Layer 12 of a small transformer language model trained on English Wikipedia (21 layers, counted from 0, width 96). Numbers have three digits each and are written without spaces.
A neuron adds its activation times its output weights to the MLP's output. To switch it off is to set its activation to zero at one token and run the rest of the model.

Output weights of the MLP neurons that the questions are about. A number n stands for (n - 500) times 0.0019.
n8: 566625356606485530617630563535301502501352515661428585511439457489628362555539448403545489396328414485610498580457599430544529620424693632610615691577412488501645437624684755605501500401392545460442450558602502495372509543027511525638472418289435478417447512446471325449444510460288459661
n13: 645653668582150266589294545586488459449434339542274461328289610389651503254524437423732544431404465269406435731503511657449616632655650560601591568588701492578287533775427417617370485479502650524300600572399469478460641507599407497356783580544623423640627594499352629166330326469667481343
n14: 618570608283403376340327458625575426459530489376521433636486498634619321313618483734448648434591576589562413398560468574432465677604509595381376446328515441726466329388508433507487576295705223580563453577594567519479611566508546315532535501427401658643491401350531603748627666424382420382
n31: 552567667470325402390691495473443471561561386426371577542538596440540512455554533336561408543488521401508705556729416603456420595612336417514350699527358680415463424609234397360437512556420604518521599696582485520546482546435584496588306598465523491551430515448333370453433651589351558582
n50: 439576342537396559473562729591725574556385746487299462489259379417430720856462200308463456611699494311402455619497483455581420525481350592593467502604624388206538291489587639519287626672492827746354512567495274429532291638458279504470404456544480548579503661590499401693371672607257628545
n60: 653670454485434262602340559377542787545414454691418469687208381331615483461332572539644293540566661281473411653482535416414456477614509799358575662681495472667528430389508633623591474688394403595393612413432463434490438393267502628529438345569495386372503346516540499478493542619574444515
n82: 459700519402468358452409436762416555382555229573367585417430629253662281510634580420570339537481348371525364515509561730450573489525305415595589249618561690569549657459524653568748575223611514431475408612510540712569445395342438344402391748572504678667650573541724502387488345325391542394
n84: 566397424585467290444497191623690512614471408532483448380505545356609356721268521511469477722498502350594732614428616410487559310461353554705565358448318603737439491613527668338447530483289630269393444426609495633572646571556368542425429494483555588421500489378490594728478464480489398418
n93: 529623527567341466263320457579574462520445478454486360522563536428481522438540434427609695676580701825619363652468576459405413505509484584594519597570705426587573642668570563367379445544457586512580560555404474482333437123432330337637530590347441482494580483515381584305417470393558553429
n96: 390727602604608599686520549543547685333634462430615389336476343488561379694533769520554560434312515461286632422384546503436572393372434629399469586260726533602582534477609555255660471251531275548242632377360568548621759519305458412524511414441514709513458463326537621554763569428439548319
n129: 597569616413495510577479256524575334455517426467352214741691453505648666631522544588464524082599350379613520450476433607557613407528529498702605494508458420432457472446362559586345619444761486685521478457475478337523420569630447463444350374578518654530627693536389457664463523488413392310
n132: 651515421566285469474384397479645581414390408433630340534450451478625604646454549596525534231587455667403505583697499537381342500619456620462571574665404465717546440273503374465446514452487575560541494397577511403533454262498624367593522324412545491575397636541621342610529633393351643538
n154: 386385272533394551521368668557559646583519383571659540502470582637423338485540392400550619502574636709491557461385502392305533525626730590317587536472628464430375440581390465497339468550388443446585516579567350421520541509434745490387546231412549560584549526561241538682573722373411449455
n162: 524339437509587463396383769608761485460486523572509553522359399566300399623492582422696603431680355595345622595412396451499490654537389417571572485384656443454562490474506373612577351541543724428326593426567437423565436611602631667524590337419522262424505441421125587405375714641433337549
n173: 458411388502495599645577280633627583704516574608254556386401412405617545565547774344407551527474569467379411579556606460482507549330535486396587665427460481522491484488286550528595483386514483702647364494369460319518343436451388481261577635480202665437603577435619539313759540358473706640
n181: 564410797604395514480618607551527499403559452401381626379454531531506554562410638317552399819433555520627679545543326518388543624478631600421291662371260379628469620448544566412556417494412496293514531601538506482705690439558457673321484350496422542390314468424315318612576643502386453562

Each question names a token from some text and the token that comes next. It shows the activations a of the neurons there, in the order above. A number n stands for (n - 500) times 0.0081.

Then comes g, the gradient of the next token's log-probability with respect to the MLP's output, scaled to length 1. A neuron's effect is roughly proportional to its activation times (output weights . g). A number n stands for (n - 500) times 0.0009.

" Sh", then "ort"
a: 598492497481495487487505513506481495499502487498
g: 446564308484576437340357490592355478276579665406508474485486598439504613613656403417709509555911403577643250469554432460439459571579657587568484496390486508451558399396713563400425424448426274426526527445475589545440509729467625620496661182562571407300476515392455633597498353469593603586
Which two neurons, each switched off alone, lower its probability most, in order? n8, n31

" |", then "\n"
a: 504488501503509805489466487479488500506509500506
g: 544505580422483445533457284526599465393481718616554606580525535270410525585586837646546533452592398449427329558620627360359497367281481389405546521599500504420364322590542344503412599412428538494417383386489729670421466576442470629623590357617282669452380561418451613409567797616359471676
Switching off which neuron hurts the next token most? n60

" of", then " bre"
a: 497499476501504489512491500500481499414504517503
g: 637484592631457518660312529159564518362484412460442570431441432585590355667439343655430501658531812607592499491460536250472358418570553568640615430404578611442414542613531330643495366593229322547482606619505623555553560661504472651513463432521450475564497506482437400379491420369692556178
Which neuron, switched off, raises the next token's probability most? n154

" N", then "anc"
a: 559509502497545503497515502498460535490492499498
g: 432561600599363504557416544403526230528599609482434567690715521453566310610569410288555438331570485472559552296478303473444519511577622605498484473590479493432512644644417429384358495659469468392550479266584666553409421438433640510241697587634312461389641512782821497551499333406508464519
Which neuron, switched off, raises the next token's probability most? n50

" in", then " both"
a: 492496493495494512512488501502469500501500502606
g: 576547397668526575378474531473469808385558588465430417451321592520554194651588634463600472544443269495535453262510459497487566461535381751385380454606482554424388508321249577356790393458554576330566599701391557357754453643506448512606451428563417442581457394423604439503590612474567640583
Switching off which neuron hurts the next token most? n181

" N", then "ar"
a: 555510497504495514485526577519457497453453495510
g: 759340513374438593473781486583533319600526605502453595531575594377552486429644516435433683461684535363479402518459389509594350805270468430408507394688652427633387398543546449571480339750397364452559300509452702440458433420449436457526401459505601623545528502363539773495345480613346570340
Which neuron, switched off, raises the next token's probability most? n96

" F", then "ra"
a: 525488502501531493505500495487507420480506502505
g: 439467585549352547435586511472486542521438450305507399633425423416554537633463469628676832539463565424182553432542634554481542229488586393396484473473474547528670534359798512450292604660607601648505346449460647607705614487463597643309448497487327547543440660347285534394385565460324518411
Switching off which neuron hurts the next token most? n50

" E", then "pisode"
a: 534495495530483506483502631515463436501487469512
g: 506656398338389400516371507647736429578490677533372559531410621373570500582600443447708372561510282616690440629451536402467387439422586481502575252677368386561437585452396446519339689423474758560665430401479609508308376501483494729676499328409509576496324583581542312458651353398577653533
Which neuron, switched off, raises the next token's probability most? n132

" December", then " 21"
a: 509514501493534499502510499502500507502474371475
g: 548636609562488496362513589456570314746681443731551452299469658511455352403451353591535559648475503597331682605342389403579404493638640530530596419419515394715434610246466577238398400575619602515615576534702543436652335538484524594240421374502440268433564469479351526627398510487441473555
Switching off which neuron hurts the next token most? n173

" wife", then ","
a: 494476504485523503501503535491501509497496619495
g: 443524314454341457438571563639753369462489768428469742590464519510488557407545398365487484597363412591519376420776644695459520391535408666377314479511711497317365462481501752376560363481353615642575449443493537501442383498568462482396607544363513566547388499304608487572597402756552279619
Switching off which neuron hurts the next token most? n173

" to", then " O"
a: 500486502492514498492503497472466498445486510465
g: 368540650435480341626592440642594524515389484434640402469783468448406555315379493326366446461445436505569630517454637596383330622590691316495346567627166561538535583442535632692444813634575568439469404297555308454589592494433462501528583480750431455364522440443532609478636615416326437476
Which neuron, switched off, raises the next token's probability most? n181

" for", then " December"
a: 507496511501502497501492501499457473373490501527
g: 453490429565459342662503514670660180461685694483377573444596612720460449515476514458459516511393550484525443459557728433669584364364474405561482570659409482497537616482360393479410533494569655594160449734279598571358516466488453342456657451326758311684542427427465503525407573358508468594
Switching off which neuron hurts the next token most? n154

" L", then "ok"
a: 597481498492492494493502497483455485503537501502
g: 499431647451695675491506440452570240480479388537560516668510463443587532373494408293599507479527439366494480269388486616435690598555221635467423305408366400456656369794542590423611591692490479590474353679644554546601424504259607441572499555547269527387470688537539474352374581664574596444
Switching off which neuron hurts the next token most? n8

" or", then " ed"
a: 511510482497479510499519516473481494483364490500
g: 571497539634487521376519436466564500566595448704439549427339623747491646541384423436467511465798718486510361472274516261673399337439660372595601498604488340508465388650603489452523298284483534609548654565298576427462305300301380454439451489491564413459499509490682515670682624668470476542
Switching off which neuron hurts the next token most? n162

"ivate", then " E"
a: 519501399496527513486496485500481499505500450490
g: 535557494494443365432548357364511345655420471498547465236444624657592406427641457645410518560486488546769636420593472476538444475498600505474468474329454650228618536653600541556364652514709725499664302265399388478371650636536626673441542407422408191543428358570488595383420468633613457536
Switching off which neuron hurts the next token most? n173

" they", then " recorded"
a: 490501516505497492483477512501539495496485497483
g: 300488536391679410246594420653546636615481508335438405385250461652484438637467546607568666569453488564504528575624664285669474454631549597445360344400506623582580498517596414509351665477468352626552730611313575501419559341421527455456476530341551604418355628588398421574438448177729539543
Which neuron, switched off, raises the next token's probability most? n129

" for", then " Arth"
a: 500494504505503501502425503488463475306503508509
g: 430434535306361503286606284508532582770386471430499501454716376476518568701454461369528470462416428585368508626424614667562431550358419386482531544661650482295684739400513347585470738494479583465578729351567394326551464464563540553570685594378717333535552544429470556394651439317404379510
Switching off which neuron hurts the next token most? n154

"ut", then "ely"
a: 514502498498504426422491484493529508507518509543
g: 629510420671740409407336460560494240662669543391553424295471385647574305556262531604496363663597401591588690622572525263393589372508488618488569504361470650685443346582546375373451432672583419397613520595420626430427401644625556276524473466554474560373567461270437502644577480476529608457
Switching off which neuron hurts the next token most? n82

" D", then "ie"
a: 913502492493482511479505636510488497506494495500
g: 410455417682276236729461424532442665500678475470413596463661524454651457601421449526661580434442499579655495461614534424496493448746526557391597573407441661485498548344576441418514520468551566449548451386700472482614571547545606543453286370666273548229483290400644507453528421125470664568
Switching off which neuron hurts the next token most? n8

"s", then " in"
a: 496498504492522506532496506499693513487512494488
g: 452416605418505429452412514599330561564610381255498409395565568678571472325419281395620402405778773490452587515467553656668522641628512580454688454531428493621435408373555519434385584511550577622579226688382452523469346498677313612391632640533628461594454450265338556449626478426321494545
Switching off which neuron hurts the next token most? n129

" not", then " only"
a: 520504494511490513531509482487492493504536470494
g: 699598447318529502502328461621548716542608523455477425490591545384303313609413540444478549563613611539581590640438386556500583573302354534358341271588529407409360412331591531451508672700629537393471582394416595423707673795580391569452524439424416503535628290264385542324512471624542512679
Which neuron, switched off, raises the next token's probability most? n8

"N", then "e"
a: 481499527509449493498516501454467612226513501492
g: 382255479313670559570419554513448434317645344538721577506389484480487385270415589721497342439415620562641410620686404429526555613606269654757629534571667304439357459394523340462437551420438602515629555534508360597668526381571461654596500386396562473614406397458491378583633630437612524333
Which neuron, switched off, raises the next token's probability most? n154

"ad", then " Red"
a: 513484482453548494497522491481501518521506490476
g: 599652625469516432401511638348494645525385426563566381366448684354474301484548460807494401743552450453473597414565488537502444577766330479343338501428430619644653407625602457613521549582606637518301498473522396517646540722623297569378459431406616447341446408632420448270381242542524537528
Which neuron, switched off, raises the next token's probability most? n31

" A", then " D"
a: 524500494502489500506511487527478497504491508505
g: 447523464584442458482542413543489674707443743466393444434397514507501535393577604671616537526642458383418246569632258473667408588706406492318586526551552600360525432439426414465362645501516611588553526345640574504471411589714273664562622297638603343391445368556320454316296454661397674509
Which neuron, switched off, raises the next token's probability most? n96

"e", then "ath"
a: 584496508688490509492493413537475494501487512490
g: 247676498615442452518637367389521461451726426472356497456496460644532528465503576489372375569583387715403674468492534613353487303370639646321576335548670602553653363469454682665494479331455458446484362502522614547358578538536704534427647303456463488501474729426519501696634195504441307569
Which neuron, switched off, raises the next token's probability most? n31

" G", then "ood"
a: 549498521468458502485500514512483500512499501508
g: 555331530583548544501384422480400578440275649433596351241452614490427604771429670647562346441462408577391448619608470343584398418528705583443553301372510672624481487591419446452530529523610741440675489427426345503481610377610529554431446353472534406478212686607343627619562352672624397595
Switching off which neuron hurts the next token most? n31

"yl", then "er"
a: 512505412496460543496483501279490565477508531426
g: 623560513553435602375442577591569529366437658534520743653568525369510394459608499617531538519446409581327508506621250459452799585649606342521570581657528375580516603549635413520309249342439602226506503655434455591263333539516556392433453456518647614200586466329432626620460446514428471387
Switching off which neuron hurts the next token most? n96

"s", then " never"
a: 498485473515501497544446509493484501488500516498
g: 341373453381653463379491493627638594859566381616386608462430457623656540648353493406610485573446298599281536641676481520525445535527426516537515487569452417404617490464246407540668360593672389306557605450418287308546518541372406579598331579359387508576523630505324520519565461437565739661
Switching off which neuron hurts the next token most? n173

" C", then "ert"
a: 478499500559500495497505501494482502512502490496
g: 549564455405505277449497619367367536461527589424423580578344686570540569536723632497375504454638462487477418603451245521389670592478598573557565574512442632477520457561499400316553388694562551544245332541303666442472253700545561550568387443191442613335632350441642441644614327534500611666
Switching off which neuron hurts the next token most? n31

" |", then " Pat"
a: 502479492502524504481501529482495495478503506514
g: 645287492548614460318563472383555790703286534346332461539659416531462671510611294600421502405557329493367614425498394591656509400506491504429601561526424598648835729399566525297655515444538456317589586553483483276452550330541586568553530533431571522462493426613492379538541596291509361358
Switching off which neuron hurts the next token most? n13

"\n", then "==="
a: 498469497503473499500626492498456498502506510507
g: 534444423618396427533591426339843706606350416520670597500312629583525502660581472333404673660503369525534466717360403501630533541394398478664672510342513446514604635153334274418425218517449469482627639497529546466537440588610506543491444455499555472459691446487414546577530367498527373376
Switching off which neuron hurts the next token most? n84

" Fort", then " Sol"
a: 570520503500498513510509462483491598507501511505
g: 432497620652346603433517363425445787707417592612597292534550605469494579466310682520553497477671587449483373342549504434394648708491384443497518322311341620309529396473558490453489733633377528639486439521233380515545458471451241391432689565441677541558605487589620525327566558413362612550
Switching off which neuron hurts the next token most? n132

"ra", then "z"
a: 497534513514503473470512478500501509507493511510
g: 279539471524479408402331496545480531719584489883730555456559524421323448569505411586530367644494410435584484545728531750530557555478390531623310504335532450497366483516411679319608629478541418391512550318636524605295472630488597434628489428698690361515572282386390348379542479447536493399
Which neuron, switched off, raises the next token's probability most? n82

" b", then "omb"
a: 496493523505535498511490500488506501500509495516
g: 563537450419344458490299436631499313609616566443512753435627418497529424722610356468474540413728525465438702537430490466489661354636521478188367429564517677712527350579393537595452496457333314616675593532321451584357417674495672484617485470375643468602647361311366547429477558448548566352
Switching off which neuron hurts the next token most? n14

"ort", then " |"
a: 494488510497499484523467502468490465457496492504
g: 462410458695355688488471282375697488310446504538638525545395354420488248358546641421418601543398690391625570445524674659370490528572344559468731451556282577472320275406467486401538391651570563565523446611491570728300633532468453427445731541548686550386501500711488517400521502482462392643
Which neuron, switched off, raises the next token's probability most? n84

" the", then " New"
a: 506710497519503499497489501509481508497494493502
g: 327565512653408471571651407635488447560467591578368253608500287645473578435398285463520422465368552457478368384650463626607413593512542137562548416612334608611554562655472389376497619412612507438426553561218500563418721466550485487697719432395709493383552423450638720628556499442419428503
Switching off which neuron hurts the next token most? n13

"ir", then " daughter"
a: 509500510483511515516514501491501498484535471506
g: 559333448448576465456388399468624430685280533317554462352490344528517630644662564548572587411384335635312603663490655714433423668409585425358454423635604354590784421663513562403384492354499448380603639521400566460506510385754423502373491481400672551665347604388383305440530436557658543578
Switching off which neuron hurts the next token most? n162

" the", then " A"
a: 505570497520505492492490500515490508488506507502
g: 603385503461522602478523376425389463400490509702456585437568383422497621551440469345218584334399640473456537453726520645284432437550599359533634587716269513347629474634366580535497611374619604643208521519273407480676506528476316575503712625687528516628592344567460591477492647359516473386
Switching off which neuron hurts the next token most? n13

" T", then "rap"
a: 519488496513500499506507488489549480508504500521
g: 672480525555384610659568472569532429552444347362560260531532336453550418412603452626538665561593589517328727589645452549397639219397681282328492337550427598555559599703699491352453352712461569531410575491435717442547376429621567515425460642477395427468483629431396612340474502537510421219
Switching off which neuron hurts the next token most? n129

" The", then " P"
a: 506600501526503497510505502503491495500489502500
g: 535350720525451538386597337350679636509418588451429531645666452438510414610534504619492610469540730523575299559311367538586456591555304560819433300569551540333656370332641433362601558346547294476321482686420505382469489352464351459585602495441493470640310433524448742575513557599471471601
Which neuron, switched off, raises the next token's probability most? n13